Layer 3 of a small transformer language model trained on English Wikipedia (13 layers, counted from 0, width 128).
A neuron's activation on a vector x is GELU(gate . x) times (in . x), where the dot is the dot product.
The model reads these tokens: "and" " de" " la" " C" "er" "da" " was" " born" "." " As" " a" " son" "," " he" " dis" "pl" "aced"

The vector x that enters this layer's MLP at each token. A number n stands for n times 0.038.
0 "and": 6 41 -55 57 -25 69 -24 -25 -4 -3 -18 -2 29 -61 19 -51 -37 25 8 6 54 -1 1 4 -4 -68 9 16 -14 20 7 -76 28 -19 20 12 -4 4 15 51 -15 4 31 -8 21 20 -18 3 7 -32 -5 -28 34 -20 -1 9 21 39 -38 0 20 16 16 95 -37 9 12 -15 25 25 27 -30 -45 8 2 41 8 28 6 -24 -9 2 13 -46 12 27 -39 -18 2 -15 -22 -44 2 49 42 6 -19 17 -51 -23 -31 30 -12 -45 29 -21 12 19 -25 18 31 -2 18 54 -23 -6 30 -19 -7 4 23 62 55 -39 64 2 33 -9
1 " de": -15 23 -3 -41 38 -25 19 21 -44 -16 -9 17 6 11 45 17 -45 -5 0 -7 23 8 13 6 -1 29 -54 -1 26 -27 37 -13 -36 4 30 67 9 -24 45 -3 25 -28 14 51 -4 40 16 -37 21 -14 -16 -12 1 31 -21 22 -26 64 -12 6 36 -31 23 -24 31 -9 22 47 -35 20 -16 -18 -11 34 -62 -54 -24 27 8 -61 18 8 2 -48 -26 -15 -56 -36 62 44 64 -7 -25 -8 -18 -49 -7 14 7 31 8 27 -10 5 20 -1 -24 48 -10 65 41 38 -5 -22 -39 29 -11 1 33 -55 -2 40 4 -8 22 10 -29 20
2 " la": 31 -24 29 -8 -5 4 43 -37 18 -66 0 8 -41 25 34 6 0 17 2 -23 12 35 26 -7 46 30 -21 36 -17 -50 -18 -69 21 -3 25 58 23 30 26 16 12 39 -37 67 33 4 13 -37 -20 -45 -63 -24 1 26 -18 6 14 -3 3 -14 18 -65 28 11 -45 -2 31 -2 30 -2 -9 33 1 -10 -17 -22 6 82 16 -40 11 -19 -18 -37 18 -20 -68 -64 20 25 -17 -10 -29 14 19 25 1 10 -19 -5 -4 3 36 16 -38 23 -10 49 13 19 8 3 28 -33 -63 45 -17 4 27 -64 5 72 -12 22 41 -6 -42 30
3 " C": 12 68 64 54 21 3 20 -40 61 -56 24 31 -31 -4 -7 53 -19 22 24 20 26 -19 -9 -4 -7 51 -52 -38 -13 -84 -61 -10 59 -3 30 42 -27 2 49 -35 34 -28 -4 33 -5 20 23 11 24 -6 -44 -3 51 -10 -3 -45 35 4 -11 -8 29 -12 18 28 -3 -22 40 12 -5 17 10 16 -5 -10 -35 -33 -31 -19 21 -2 -9 23 -7 -26 42 -26 -24 -37 -7 -10 33 -14 -6 -20 9 25 63 19 -40 35 -16 11 55 37 24 -28 22 29 -7 -50 -5 4 27 -7 5 -18 9 17 6 -39 -34 -29 -6 -28 23 18 11 11
4 "er": -27 -13 38 17 -23 -29 6 10 -8 50 -11 6 -29 16 62 -13 58 -17 20 45 29 -17 4 6 4 74 4 7 -49 -35 27 39 35 40 -18 19 -9 -59 -36 -12 5 33 -5 34 34 -9 -21 8 -8 -50 5 -22 -21 -23 -50 -11 -30 -29 -6 3 20 17 42 39 -46 44 12 -17 -15 51 -14 50 29 -31 -10 31 -17 -7 -7 -40 -19 34 31 -5 28 -20 -30 -6 -10 42 21 68 30 24 28 12 61 -19 2 58 -29 -15 34 70 9 11 37 14 -11 44 -12 14 39 -50 6 7 33 -1 20 -12 -44 5 -33 15 52 -2 -23 -5
5 "da": -31 35 35 59 20 13 22 -37 28 55 -9 35 -3 -14 7 11 38 -40 -33 0 35 23 -21 -15 -27 36 -30 38 -27 -3 -20 -15 42 19 -24 21 45 -18 54 -45 8 32 3 33 6 18 38 10 -46 -12 -4 2 27 37 5 -12 15 13 -27 24 -18 -21 16 28 -5 -34 47 19 26 39 42 -24 21 -64 32 0 3 22 27 -19 25 25 49 -13 35 5 3 -5 14 -18 75 22 -38 -5 -40 27 -27 9 16 20 -7 4 34 5 -28 -38 -24 -14 -4 80 44 15 -12 -16 -34 27 -5 -16 -4 -49 -39 16 -44 -4 51 25 -3 36
6 " was": 38 10 23 38 -5 -32 5 -41 -31 6 29 -2 -8 24 16 7 -4 -2 -11 5 -4 2 -17 20 -9 75 -36 -47 -11 -49 -52 0 22 10 84 67 9 -30 27 -40 30 2 -29 -22 26 12 37 -3 66 -10 -3 -51 34 -13 -58 -25 31 17 0 -13 38 -16 19 -3 4 29 10 7 13 2 -28 -39 -17 -20 30 30 4 8 3 18 33 -2 12 -11 45 24 -11 10 9 -25 -22 39 -1 -9 -10 -30 -46 42 51 48 -9 12 -18 -2 33 -17 -91 -36 -2 93 24 -1 26 20 0 -20 -18 9 2 -20 -30 33 7 -5 11 38 -30 16
7 " born": 23 35 -58 -8 8 -92 20 -24 -5 -25 14 32 -22 -37 9 -33 25 19 28 14 -41 26 19 -12 -6 1 -26 -24 35 -17 -45 3 19 5 7 4 -26 10 13 23 37 -17 -38 -91 -8 54 24 -14 41 5 7 16 -4 43 -46 26 10 14 1 -26 -8 9 52 -34 -27 -29 -6 26 -27 -10 -44 50 36 51 41 13 11 4 -34 32 43 12 18 41 -55 11 -19 10 5 10 -23 8 -11 3 31 21 -19 -2 76 -6 -12 37 11 -55 4 -6 -71 10 22 29 27 26 -4 -41 15 45 1 -34 11 1 39 9 2 -43 10 49 -22 19
8 ".": 47 41 -29 -26 8 -7 -31 9 3 -55 -46 9 8 -17 52 -19 14 9 -47 36 -14 3 -6 -93 44 16 -26 -33 11 -5 -6 -7 41 -57 38 31 -50 -48 -4 19 47 34 -46 -17 25 18 55 -3 17 49 23 -5 -41 72 -18 10 23 -10 -7 3 15 -35 22 32 10 24 -24 -13 2 19 -8 37 -2 9 -26 35 17 13 32 31 19 -4 21 14 12 40 -33 -17 8 4 -29 16 28 30 27 -46 28 39 15 14 -20 -30 19 -25 -19 2 -35 15 39 -1 -16 54 6 -29 -26 -38 -12 31 -15 14 -18 -16 -25 23 1 41 46 5
9 " As": -16 44 1 30 -14 4 -56 5 -51 -29 -18 19 -4 33 34 -21 39 40 -29 -24 -1 32 -30 5 -33 79 3 -19 -5 6 46 -13 -17 -29 -4 32 -21 26 38 25 8 62 -12 -24 23 9 -4 10 15 16 24 35 28 48 21 -63 39 33 18 -44 -16 36 0 21 46 1 6 -24 -50 29 -29 4 18 -6 -28 -18 -25 -58 30 75 19 -16 13 -24 4 52 -56 6 -19 70 -25 -9 -5 21 -26 -1 -11 7 -26 33 -41 22 -40 3 -35 30 -34 -35 32 -39 -31 -23 8 3 21 -9 24 49 21 -15 -16 5 39 35 31 38 -24 29
10 " a": 16 22 2 46 3 -7 33 19 -44 -63 1 -25 -37 1 20 -23 -21 -9 26 -18 -9 2 31 4 22 59 -61 15 36 25 -35 -3 32 35 9 -2 -21 32 -4 -9 47 -25 -27 24 18 19 -8 -26 30 31 -9 10 33 28 -38 16 8 15 44 48 55 -18 -30 -8 28 33 -14 28 -15 -5 -8 -2 15 34 -23 28 -3 8 52 39 -14 -32 -7 6 -5 59 -28 6 -3 -20 -35 10 15 64 22 -25 -12 80 -43 27 26 6 33 8 -18 58 18 2 4 14 -10 14 37 -22 47 53 -5 18 27 42 -11 21 -8 9 -21 16 -37 40
11 " son": 7 4 -17 -16 -4 -28 7 -19 -45 -44 -13 3 6 -19 38 -34 -5 24 10 25 -67 -3 9 3 56 14 0 -24 46 4 -80 -5 11 -3 22 15 -25 28 4 49 14 -8 -49 -18 16 21 19 14 73 -33 -6 30 -6 53 -33 30 51 49 38 -19 2 -1 1 26 40 -29 -21 17 -10 -31 19 0 2 88 0 53 -36 11 56 28 46 -34 19 22 21 38 -49 -37 -36 -6 -31 34 24 21 74 -18 -37 23 4 1 -8 19 -9 -6 -1 19 -13 -18 -5 -27 24 29 4 -41 -14 50 28 -35 2 22 -14 -4 13 -2 22 -11 -26 33
12 ",": 15 21 2 -22 -1 22 -9 -2 -57 -37 9 -9 -40 -7 -8 -10 -4 35 -26 -3 -12 5 18 -9 10 41 -26 -6 27 -7 -32 54 -39 -24 33 -20 -17 -44 40 43 83 46 5 -8 52 12 76 -6 18 9 0 -4 -6 35 -10 -10 44 12 27 -1 54 14 -6 -6 -16 -9 -5 -23 -28 51 34 -1 17 25 -7 -20 9 -9 45 73 29 -36 30 3 -25 37 -59 18 8 44 -35 -11 -16 56 4 7 -4 69 -23 -11 -30 20 10 -5 -19 22 -2 -42 11 15 8 34 19 -29 28 -21 21 7 -9 12 14 26 -35 -12 6 32 -1 -8
13 " he": 42 -30 36 -3 0 -20 -38 -40 -57 -56 -23 -29 31 -15 21 -38 34 0 8 6 -44 21 23 -35 78 -7 -31 6 -10 -17 -27 31 -9 9 44 15 0 14 -4 7 44 -14 -10 21 20 35 31 4 47 10 5 9 10 19 20 29 31 8 0 -18 29 -34 4 28 -39 -40 -29 42 -5 55 -31 13 8 44 -35 15 -20 36 0 68 9 8 7 61 -32 17 -39 40 11 4 -7 15 -18 71 23 1 10 18 1 -8 -30 53 -36 -71 1 20 -11 -21 1 35 37 45 52 -5 20 34 -44 -47 8 -19 5 -3 -13 -16 17 36 14 13
14 " dis": 63 -41 -9 -41 2 33 51 20 -28 -60 -64 -21 15 -27 29 26 40 -38 34 -11 -68 -10 -41 -18 18 21 -4 2 -32 -43 -20 53 15 8 36 -22 -2 -35 13 -6 12 -36 21 22 13 8 39 18 25 62 -17 5 -12 58 1 27 28 16 -20 -30 42 18 -20 -9 5 13 15 -13 -41 -6 27 -17 -37 22 -23 7 7 27 -29 50 4 -19 -3 -28 -20 -32 12 -84 22 42 -21 73 7 39 -36 10 -3 -16 23 -42 11 45 -4 -5 4 -38 -4 36 -45 20 12 2 -16 -22 55 36 -23 15 25 -4 11 32 -14 -22 26 1 -18 21
15 "pl": 46 -53 -30 -5 1 -53 36 5 -40 -2 2 -10 10 -27 -8 -6 68 -3 26 -37 -35 -27 11 -34 20 -19 -18 5 -19 -16 -37 29 12 55 -8 8 -18 25 13 -10 -58 -51 -17 14 65 3 16 34 -14 41 3 7 -19 35 -25 -36 54 20 -34 6 12 18 -4 5 -43 33 7 -15 -1 -2 8 52 -29 -50 -34 19 16 1 -22 32 -9 -6 -37 8 0 -60 -2 -74 -24 -5 -25 -11 20 2 -26 64 44 14 42 37 -24 7 1 -6 21 -34 -18 48 -9 58 -44 3 16 -12 29 -10 -12 41 -41 24 42 49 -14 -18 41 -1 -13 -20
16 "aced": -33 -14 -33 49 45 -27 -12 -35 -45 0 10 -39 34 -45 -12 -26 23 37 19 -5 -29 -48 41 6 28 -15 -30 -13 1 -26 3 -18 -30 3 -15 -11 14 -12 19 40 -18 -85 -2 -19 71 -13 11 -6 31 32 -2 1 5 21 12 -10 12 7 -10 2 29 11 45 5 -26 13 54 -58 6 -16 38 24 0 -49 37 6 13 -47 27 43 -34 33 -49 36 -32 -28 5 -12 26 5 22 49 -19 28 0 -5 35 -10 3 -2 -49 -9 -26 -6 23 -64 -11 20 16 29 11 20 -40 -76 39 17 -42 47 -12 4 43 7 7 -30 24 23 11 -53

Each question shows the input weights of one neuron of the MLP. A number n stands for n times 0.0042.

n92 gate: -18 -12 1 13 -20 8 -13 19 -6 22 -20 14 32 -38 16 35 -1 3 41 15 25 5 4 -56 -18 -36 -49 -2 3 -8 13 -10 -27 31 4 7 11 18 -18 4 17 -23 -5 11 -1 -14 -17 -4 -1 -3 -36 -8 6 6 33 -3 -26 -10 11 19 -15 44 11 -23 1 9 1 43 8 -15 26 5 -17 -33 10 -7 -14 -38 40 25 -8 -9 -14 12 -42 -23 8 -12 18 6 -23 -36 21 32 -4 -18 -9 -10 45 -27 -28 3 0 13 -21 18 35 -21 20 -14 -22 5 1 -1 0 11 10 51 -6 26 -4 1 0 -8 7 -6 7 -29
n92 in: 26 6 -34 44 3 -9 -14 -11 24 -29 18 37 -17 3 -13 24 17 5 19 -16 23 5 -5 -37 14 21 -19 -26 -16 -46 5 -50 -11 9 26 -15 16 -4 -13 3 2 16 -56 7 10 23 37 -16 -6 2 22 15 -23 -45 -15 -18 -17 -8 3 14 22 -19 -1 -18 32 -17 -4 -8 -30 5 22 24 -5 -12 -12 3 8 12 13 -14 -12 1 -12 9 -72 1 -20 25 -14 14 -19 -1 10 10 5 -36 -26 -27 10 23 3 -9 40 9 35 33 -9 7 -32 5 12 1 38 -10 -18 -6 -42 29 -17 26 1 10 -12 -18 10 -30 -54 10
Its three highest activations, in order, are on tokens 15 "pl", 16 "aced", 10 " a"

n113 gate: -7 9 -12 1 1 -26 10 31 20 0 8 -1 -27 37 11 -4 -33 -5 30 15 -14 -13 15 11 24 19 -1 7 15 9 4 -44 3 -21 -46 -20 11 -1 -19 14 4 -14 -26 4 -7 16 11 -6 4 9 -4 -5 15 -12 -14 -31 2 -2 2 -26 10 13 27 -19 6 24 12 51 19 0 -36 15 -4 28 -13 11 10 -10 64 -9 29 -10 34 -38 -3 -20 3 5 -5 -37 -18 9 19 36 29 -1 -43 -10 -8 -25 27 7 15 34 41 13 -10 -9 10 -5 -7 25 -21 -16 15 27 -10 6 35 20 16 11 -1 16 15 -22 7 34
n113 in: 28 -13 -25 -2 -21 2 2 -13 15 -29 -5 20 6 -32 -1 -17 -2 -17 9 -3 -24 18 11 -17 -5 25 6 -29 -16 11 -9 -17 35 -21 -4 -16 -15 7 -11 18 -9 6 27 -17 13 22 -7 35 -3 2 3 -40 -1 9 7 19 18 11 3 10 -34 7 4 18 -16 -26 -27 -34 1 -32 36 -34 -9 -11 -19 -11 -4 41 -13 -23 19 -19 7 -9 -12 -33 9 43 -19 25 32 17 -7 -12 5 14 20 6 8 23 -12 -12 18 11 -25 -11 10 -2 14 13 11 24 -31 24 -25 -19 29 -48 -39 -4 -23 15 33 -29 10 -15 -2 -23
On which token does it fire most, and how strongly? 11 " son", at about 2.2

n149 gate: -23 -22 18 12 25 -17 4 12 -1 -25 37 34 1 -10 -23 6 28 -37 22 2 38 -7 11 14 -27 1 -23 15 17 13 41 10 1 13 -18 6 30 -34 32 -6 2 -11 19 6 -1 -2 11 -8 1 -3 -15 -25 -20 -13 -7 0 25 -20 36 13 19 21 17 -10 -38 27 -29 -36 19 30 -14 11 27 16 -3 15 -19 32 -16 -1 -1 -5 -6 54 2 -26 22 -14 -9 23 -17 -31 -16 21 29 15 -31 1 37 -38 -71 -7 10 -26 10 6 27 -11 3 -9 12 26 -2 3 -6 1 -12 32 -6 6 -1 -12 -30 33 -5 15 11 -3
n149 in: -15 -3 -6 7 -26 6 8 -12 -8 -20 5 6 -7 -15 12 5 -46 -1 31 5 8 21 27 -5 5 11 22 -25 35 22 1 23 -8 19 4 20 -30 -16 9 30 -1 -16 51 9 -7 2 -2 3 27 3 27 -31 28 25 1 -57 -29 -24 -17 15 7 20 45 -23 -15 -5 21 7 -1 4 26 16 11 23 14 20 24 -1 16 35 23 -29 22 -12 -16 -20 -2 7 -25 -18 -44 -14 -1 19 -23 0 -5 30 -19 20 20 -7 19 25 22 38 13 -24 14 -22 39 -6 -2 31 -3 -4 -7 0 -31 9 -21 -9 -25 18 -1 11 26 4
It fires most on token 12 ","

n85 gate: -1 7 -3 -23 1 -24 30 3 -15 -8 26 33 23 -1 1 40 15 -12 13 -13 -9 29 30 21 17 23 15 -23 91 25 -8 22 -5 27 14 5 -16 13 -30 -2 -6 28 -3 -27 -27 55 -20 -3 -19 30 14 18 25 1 21 -26 49 -41 24 -26 18 -16 34 -22 -31 -18 23 13 9 -5 -15 19 5 7 4 -1 -24 -19 32 -75 13 29 11 -10 -28 9 -1 -11 -7 -3 18 -3 29 -3 26 3 5 -26 -4 -2 -17 -18 -5 3 -3 -9 -5 32 -12 -8 30 -30 5 -36 16 -12 13 -15 -20 21 -15 5 -16 -13 16 -27 16 1
n85 in: 2 32 -31 8 -15 7 2 -11 4 1 -4 -9 -9 -4 15 8 -23 14 6 20 26 43 -10 8 14 -13 -13 3 6 11 -1 -1 10 4 10 -16 2 10 -13 -6 -8 63 28 -6 -14 68 -50 -6 17 12 -14 5 14 32 2 33 19 -1 22 8 11 -9 1 -50 -1 -14 32 6 -17 -21 15 4 1 -26 -5 -25 -12 5 26 -61 -15 -12 12 7 8 8 -18 -8 -5 -24 4 15 19 9 18 9 -8 5 -4 5 -31 -7 -8 -48 21 32 -32 22 25 51 -23 -13 -24 -28 -23 -3 -16 -30 -33 29 -26 -14 -6 -33 4 -23 5 9
Its three highest activations, in order, are on tokens 7 " born", 11 " son", 1 " de"

n141 gate: 55 6 -6 18 9 -41 -19 -1 -24 12 9 -2 1 22 -10 -7 -6 29 20 22 2 -35 -22 -27 53 -15 6 -36 34 -9 20 1 17 -9 -6 7 -9 2 -12 -28 1 12 -1 11 5 11 -42 3 -5 11 -11 11 -2 -34 33 -16 -20 -9 7 22 22 -3 24 -21 7 6 15 -11 25 0 -30 15 -18 38 25 8 -8 8 -22 -31 9 17 -5 12 -36 -9 3 -24 5 17 -18 -4 -8 13 46 -21 9 27 -4 2 -27 8 -3 -33 22 -13 -14 18 -19 10 18 -10 34 14 38 -19 -20 -1 -15 19 8 -6 28 -12 22 -1 -10 70
n141 in: -22 -19 -28 -14 -7 6 10 2 9 -21 -18 -4 1 -15 -9 -40 -1 6 15 -5 39 -20 -3 11 18 36 10 -8 -9 -29 -24 -14 19 -44 -50 19 -37 7 -15 -8 8 0 -15 -1 -7 -24 9 -10 45 23 -27 19 21 -16 -16 11 -13 -7 14 19 4 41 7 15 -10 10 6 -43 -2 -17 0 -3 -35 -5 12 -4 -1 -6 -8 -16 8 -20 7 -6 -24 -8 -34 24 -26 4 37 -23 -31 -42 8 2 -13 3 -27 -18 -56 22 -9 9 -5 -4 19 -2 5 9 -2 -43 -21 -18 1 -34 7 38 -19 38 3 -16 27 11 9 -1 -29 -13
It fires most on token 0 "and"

n212 gate: -12 12 -7 7 5 -29 -54 11 21 27 14 29 58 18 -4 11 48 -2 10 15 -12 -22 -4 17 9 31 8 15 29 7 -4 18 8 -8 8 2 60 16 24 -22 5 38 6 -19 21 14 -21 -22 -18 -1 1 -12 -14 -5 6 -38 8 -23 -1 6 -34 10 -11 -13 -33 -53 3 23 -7 -6 15 -18 -16 16 -28 19 4 9 4 -17 17 7 12 -10 -4 9 6 31 45 -7 30 44 -8 -11 4 -2 7 -23 -36 6 -22 29 -7 13 19 22 -9 -5 -7 14 19 32 36 -5 7 -26 35 3 7 -6 -19 38 7 -29 4 -1 -10 -36
n212 in: 22 -6 -8 -21 -2 24 7 22 26 -43 -28 -4 27 -4 11 -10 43 -24 3 11 13 -25 -21 19 30 -23 20 -1 24 -12 18 -5 -12 8 -1 -1 5 -9 38 -20 11 -26 12 1 4 2 12 5 -27 -10 -14 43 -3 -22 -23 -9 48 -1 -20 -2 11 13 -17 -9 -2 -51 31 -13 -33 10 4 2 2 26 7 26 8 -6 4 -33 -7 8 -2 19 -2 11 -18 -3 15 -28 -4 -11 -14 -46 -9 29 -12 -32 -2 -20 16 13 -37 8 17 -14 -28 -17 44 4 -13 -5 -43 25 -22 -1 23 -12 -12 -29 -6 9 11 28 -18 2 -20 -24
It fires most on token 5 "da"

n58 gate: 13 -4 -4 3 -2 -50 -11 -23 -21 -3 19 7 41 -34 2 -8 28 -6 -33 3 35 -20 15 18 -40 -26 -18 6 1 3 -15 -33 33 -28 -41 -31 11 -21 10 -35 -24 36 23 -13 2 29 -13 25 12 -6 1 -6 -1 12 12 -19 9 -16 -22 14 20 3 16 -9 18 -13 -15 1 -40 -3 -43 -7 22 23 -21 -6 -13 3 -31 2 1 -9 -14 -7 -23 -12 0 35 -26 13 17 -12 -10 3 -49 -6 18 17 15 10 -14 2 27 -13 -7 40 -12 -20 20 9 8 6 13 -11 -3 -3 -20 -40 -22 49 10 -30 -47 15 16 0 -34 9
n58 in: -1 -11 11 -30 -12 14 -35 -17 3 86 -5 18 12 -34 -3 -3 16 -41 -8 14 6 1 4 2 -48 22 18 4 2 15 -21 -39 4 -28 -33 -17 -25 -20 21 -36 37 -10 -4 13 23 2 5 -1 -18 -31 24 13 -27 -21 21 14 1 11 16 -5 11 11 6 -7 -34 -14 6 3 -31 -30 18 -26 -35 -1 11 -16 -10 13 22 -16 28 -12 18 4 10 9 15 11 -31 -2 1 18 -27 12 -29 -6 0 -17 0 -22 4 10 21 -34 21 12 44 -19 5 30 -31 19 -5 -31 -15 31 14 3 8 -3 -17 32 -29 -11 11 4 -12 -9
It fires most on token 5 "da"

n123 gate: 10 38 5 -39 -31 3 35 -21 -4 -3 -1 -6 -11 13 25 -22 7 17 3 11 -12 -7 4 -22 -15 -27 22 55 30 2 14 -20 -17 -10 -13 -8 -1 -8 -10 -1 1 39 -25 -40 26 16 22 4 6 -6 -45 -30 -48 -6 -12 -13 26 9 -38 -43 -18 -23 14 -11 -6 -22 36 -15 -1 -14 4 -17 -34 -8 9 2 18 -9 -1 -14 12 -18 -2 17 -10 50 4 0 28 -15 17 43 -10 12 -13 17 -27 -20 -8 4 -12 9 -5 -34 6 -10 -39 -29 21 -10 18 4 27 -6 -30 -1 -1 -14 26 -5 7 -44 1 7 27 2 -6 11
n123 in: -13 19 -21 31 -9 55 60 17 -17 -21 -21 -9 -10 -20 5 2 38 -8 -3 26 -11 44 -7 20 14 -11 -9 12 28 -37 -6 -9 9 -9 33 18 -25 14 -15 -1 1 -2 17 27 6 7 5 -10 13 9 13 22 6 19 -10 9 -16 24 16 17 -3 13 12 18 -11 -29 -33 18 21 14 -15 42 3 -14 -11 -48 15 44 -2 2 -1 3 7 -1 33 -25 8 -22 7 -2 8 15 -14 -21 3 3 33 7 9 -15 -6 5 12 29 14 8 -6 14 20 -11 12 -7 -15 5 -20 18 -25 -7 -8 15 -10 11 -33 11 18 17 25 -18
Its three highest activations, in order, are on tokens 2 " la", 8 ".", 5 "da"

n70 gate: -18 -32 34 17 -28 5 5 -12 1 -62 -11 1 7 -3 3 20 8 -21 -2 0 -24 -9 6 8 15 -16 -58 12 15 0 15 31 -24 24 24 12 -26 14 -8 1 -15 43 2 14 4 -17 7 20 -3 -27 19 44 -14 -4 -2 -24 -1 5 8 -11 -5 5 -10 16 5 -9 5 1 8 -8 -40 -4 13 -54 -27 -7 -8 -25 -35 11 16 -9 26 16 5 -41 6 13 10 1 -7 9 7 7 -19 -60 15 7 -11 1 -5 10 19 -2 -8 25 -3 -3 12 -28 -26 23 -25 15 15 -7 9 30 4 14 -12 -7 6 -36 -24 -11 10 3
n70 in: -12 9 34 -7 0 17 3 -38 -33 20 7 17 4 -48 14 -12 -1 30 19 1 -53 -38 -10 -26 -5 9 -6 11 -7 35 -7 2 -5 18 20 12 18 -19 -14 5 11 1 -10 23 -7 23 17 7 25 -13 46 1 -13 -7 -1 9 9 -4 21 9 14 -18 -1 -25 -10 -29 2 12 6 -21 -7 25 -6 14 14 20 -5 9 -10 -13 8 -7 31 2 35 -21 -9 15 31 -10 -22 28 -12 -25 25 -16 52 -1 -24 -16 4 4 43 8 -10 -35 14 0 -14 24 21 25 9 5 -17 11 10 -45 10 -15 20 15 -9 -17 46 -1 29 -3
On which token does it fire most, and how strongly? 13 " he", at about 2.1

n206 gate: 4 -23 22 -33 12 -31 5 -35 27 9 13 -6 4 35 -12 -18 -20 -3 -34 2 -11 -16 18 -5 11 6 -44 20 2 7 -9 -4 -35 8 -6 -1 2 -9 14 -44 33 31 -22 -22 13 16 -27 36 -11 -6 3 20 10 11 -15 -35 17 20 24 40 1 18 11 -14 -22 -27 20 -20 -3 -25 -8 17 -13 1 8 22 3 -1 14 24 -18 19 24 0 -12 -19 -10 30 7 7 18 -18 1 -7 4 11 1 7 6 4 16 26 -15 -17 8 0 26 17 15 8 -15 -24 14 15 0 -14 7 27 54 14 31 17 30 48 -22 12 21 -28
n206 in: -1 -23 -8 -22 17 -3 29 -5 -9 21 12 -3 2 25 25 6 2 3 -24 16 -1 -8 -10 -11 2 -19 5 -19 5 -2 -19 -11 -5 -6 17 34 -4 -16 0 13 11 -2 -38 10 -12 -19 -5 2 -17 19 7 -24 6 24 4 -38 46 26 2 2 18 4 7 -1 2 2 30 -21 30 21 -39 8 10 -6 26 -15 1 -15 3 19 -30 4 6 -33 1 -4 38 29 13 43 21 -28 -4 -12 18 -10 20 21 -24 -41 10 18 16 10 16 -29 -32 27 3 -9 4 36 49 -8 -8 -5 -16 -4 4 1 -4 16 -30 -19 -16 16 -33 2
It fires most on token 12 ","

n209 gate: 27 31 26 12 25 17 2 16 8 -4 31 -25 22 2 23 15 -3 -44 1 -5 30 13 -3 50 8 1 19 -12 18 -40 -10 10 16 -4 -21 7 22 16 -24 -26 23 -5 6 4 -6 3 -4 -21 -5 9 7 -12 7 31 -14 -27 3 -25 30 -9 -17 22 -3 16 -9 14 -30 19 -19 -22 14 -25 2 7 -37 31 18 -5 -4 35 -17 -28 -35 8 -7 -13 -42 -21 -20 1 9 -10 22 23 2 11 -20 -8 -10 -10 -5 30 -16 4 -24 -28 47 35 -27 9 -22 -8 -42 7 2 8 0 3 -10 -8 -2 -20 11 -21 -16 -7 -17 -46
n209 in: 13 16 34 26 18 30 2 16 -27 3 51 -39 -30 4 -26 -64 -24 -3 -21 2 -11 4 6 -26 -19 -44 8 -6 -19 -1 2 -14 -4 15 -22 -13 5 -3 4 -6 16 -13 16 8 -5 27 3 1 -15 31 5 -2 -39 9 8 -28 10 20 -16 -10 -4 -15 -2 -5 -17 11 -3 -33 -15 -23 -30 -9 -19 1 -19 21 5 21 -13 22 7 7 6 5 -54 -6 20 3 49 31 3 -2 17 8 4 6 -20 4 18 -14 -16 -25 -19 5 -29 1 36 -23 5 -1 55 -31 -12 18 -2 18 27 24 -16 12 9 20 21 39 2 8 -4 -1
It fires most on token 14 " dis"

n262 gate: -42 -4 41 44 72 29 1 -26 -4 -34 1 -7 -2 10 -4 56 -24 -10 24 -19 4 14 3 49 -25 22 -8 32 12 42 -19 1 -1 11 0 -15 -4 -22 2 -37 -5 19 14 -6 22 24 -28 6 -1 -9 -22 24 48 -44 12 -10 10 -2 6 -3 -15 5 33 28 7 21 -3 -18 6 23 -24 15 -9 55 -14 12 17 -8 37 1 30 -5 -9 12 -1 22 19 -8 7 11 -3 -3 -4 12 15 10 0 12 -15 4 6 -13 19 -8 5 -2 17 28 11 -13 26 7 -1 4 5 1 8 6 -10 -29 -19 -12 32 18 -25 -19 -8 18
n262 in: 9 2 20 42 27 -9 25 2 -1 5 7 -13 -32 14 28 -8 -12 27 7 12 13 41 35 -40 -21 39 -19 -11 -4 -28 -4 -7 16 -10 -12 12 36 -46 -16 -5 -9 21 32 33 4 -14 -3 -26 20 -45 6 -42 -10 -5 -2 9 -3 -6 15 11 -2 10 7 29 19 -1 18 -4 12 6 -9 -14 22 31 18 5 -3 17 -9 -22 -26 -22 -7 -22 21 -11 7 -18 13 -4 -32 10 2 21 -7 -24 -1 18 -16 16 18 -32 32 -3 1 -25 -3 14 44 7 -12 27 13 18 -15 11 30 7 26 -4 -8 23 -17 -40 -1 -4 16 -38
On which two tokens does it fire most, strongest first? 3 " C", 10 " a"

n207 gate: 35 25 -25 -6 -1 -7 -5 34 21 29 9 -21 36 31 21 20 -38 -12 29 -50 -27 -3 2 0 6 -10 21 7 -21 27 31 2 22 -12 14 -12 4 3 -51 24 8 -18 10 -26 16 21 -3 3 -20 -29 9 -4 7 -7 6 -41 47 -21 22 -4 -2 9 19 -3 1 37 -1 -24 12 -32 -22 1 29 -10 16 -40 -6 -28 1 -15 14 -20 14 -7 -7 -23 -22 -25 -29 -34 21 -5 10 -12 -15 -25 4 -16 45 10 -11 31 -12 16 -27 15 6 -4 28 1 -34 38 -11 0 31 3 -29 44 17 -2 -35 -8 18 39 44 23 7 10
n207 in: -4 17 24 3 -9 -19 -41 10 -9 -1 29 10 18 9 16 -8 13 11 29 -20 10 -8 -10 -8 46 20 35 30 24 -17 2 8 23 13 2 20 -15 8 3 34 27 -17 14 -58 2 26 7 -24 10 -14 8 -7 -27 -9 -1 -9 41 -31 32 -18 -3 8 10 10 27 -1 -45 8 33 -23 20 -8 42 6 26 -3 -21 10 -8 21 23 43 -21 -9 -51 8 -27 7 -14 -11 10 10 -1 -13 14 3 -31 -15 -3 -4 -23 3 11 20 -3 7 -7 -13 41 4 -1 -6 3 10 4 43 12 22 12 -46 -14 -40 25 25 -5 13 -22 51
It fires most on token 9 " As"

n72 gate: 22 7 -11 27 -11 14 -23 -1 21 21 4 -31 -8 -13 -30 -21 -23 -41 25 -42 -9 0 -9 -5 -2 36 5 -35 3 -22 2 5 -14 -17 -1 23 14 -8 -2 1 14 -34 3 -32 4 -13 23 -29 9 14 -13 -8 4 2 -21 15 27 13 -21 4 4 -16 2 13 -30 31 -1 -21 -2 -10 13 41 30 24 36 -1 13 23 4 -19 10 -16 -9 -27 15 -7 -38 5 -6 31 -12 -41 25 20 -15 6 22 27 -12 18 -20 24 -19 19 6 -1 27 53 -4 -26 12 4 33 15 24 14 45 7 3 40 -28 0 -26 -19 -28 -30 10 15
n72 in: -13 4 -25 30 -3 24 28 24 26 -7 -17 -2 -18 -26 -7 -10 19 -14 -15 29 21 -9 4 -11 2 18 -9 18 -6 -16 1 18 -1 4 10 6 -47 -6 12 -13 -18 -5 -41 40 -8 -14 0 10 34 -14 -41 -22 -9 17 -17 -6 19 14 -6 9 -9 -30 -14 1 12 -62 -27 -9 -4 20 1 -1 -5 17 3 -20 -1 22 -19 16 3 0 14 -2 -7 1 -1 -12 18 -7 -1 18 11 -32 27 -7 21 -11 -2 -17 8 -47 -1 -29 27 2 23 16 42 -11 59 17 -31 3 -9 -22 -36 -15 33 32 29 2 18 6 0 -19 -30 5
On which token does it fire most, and how strongly? 3 " C", at about 2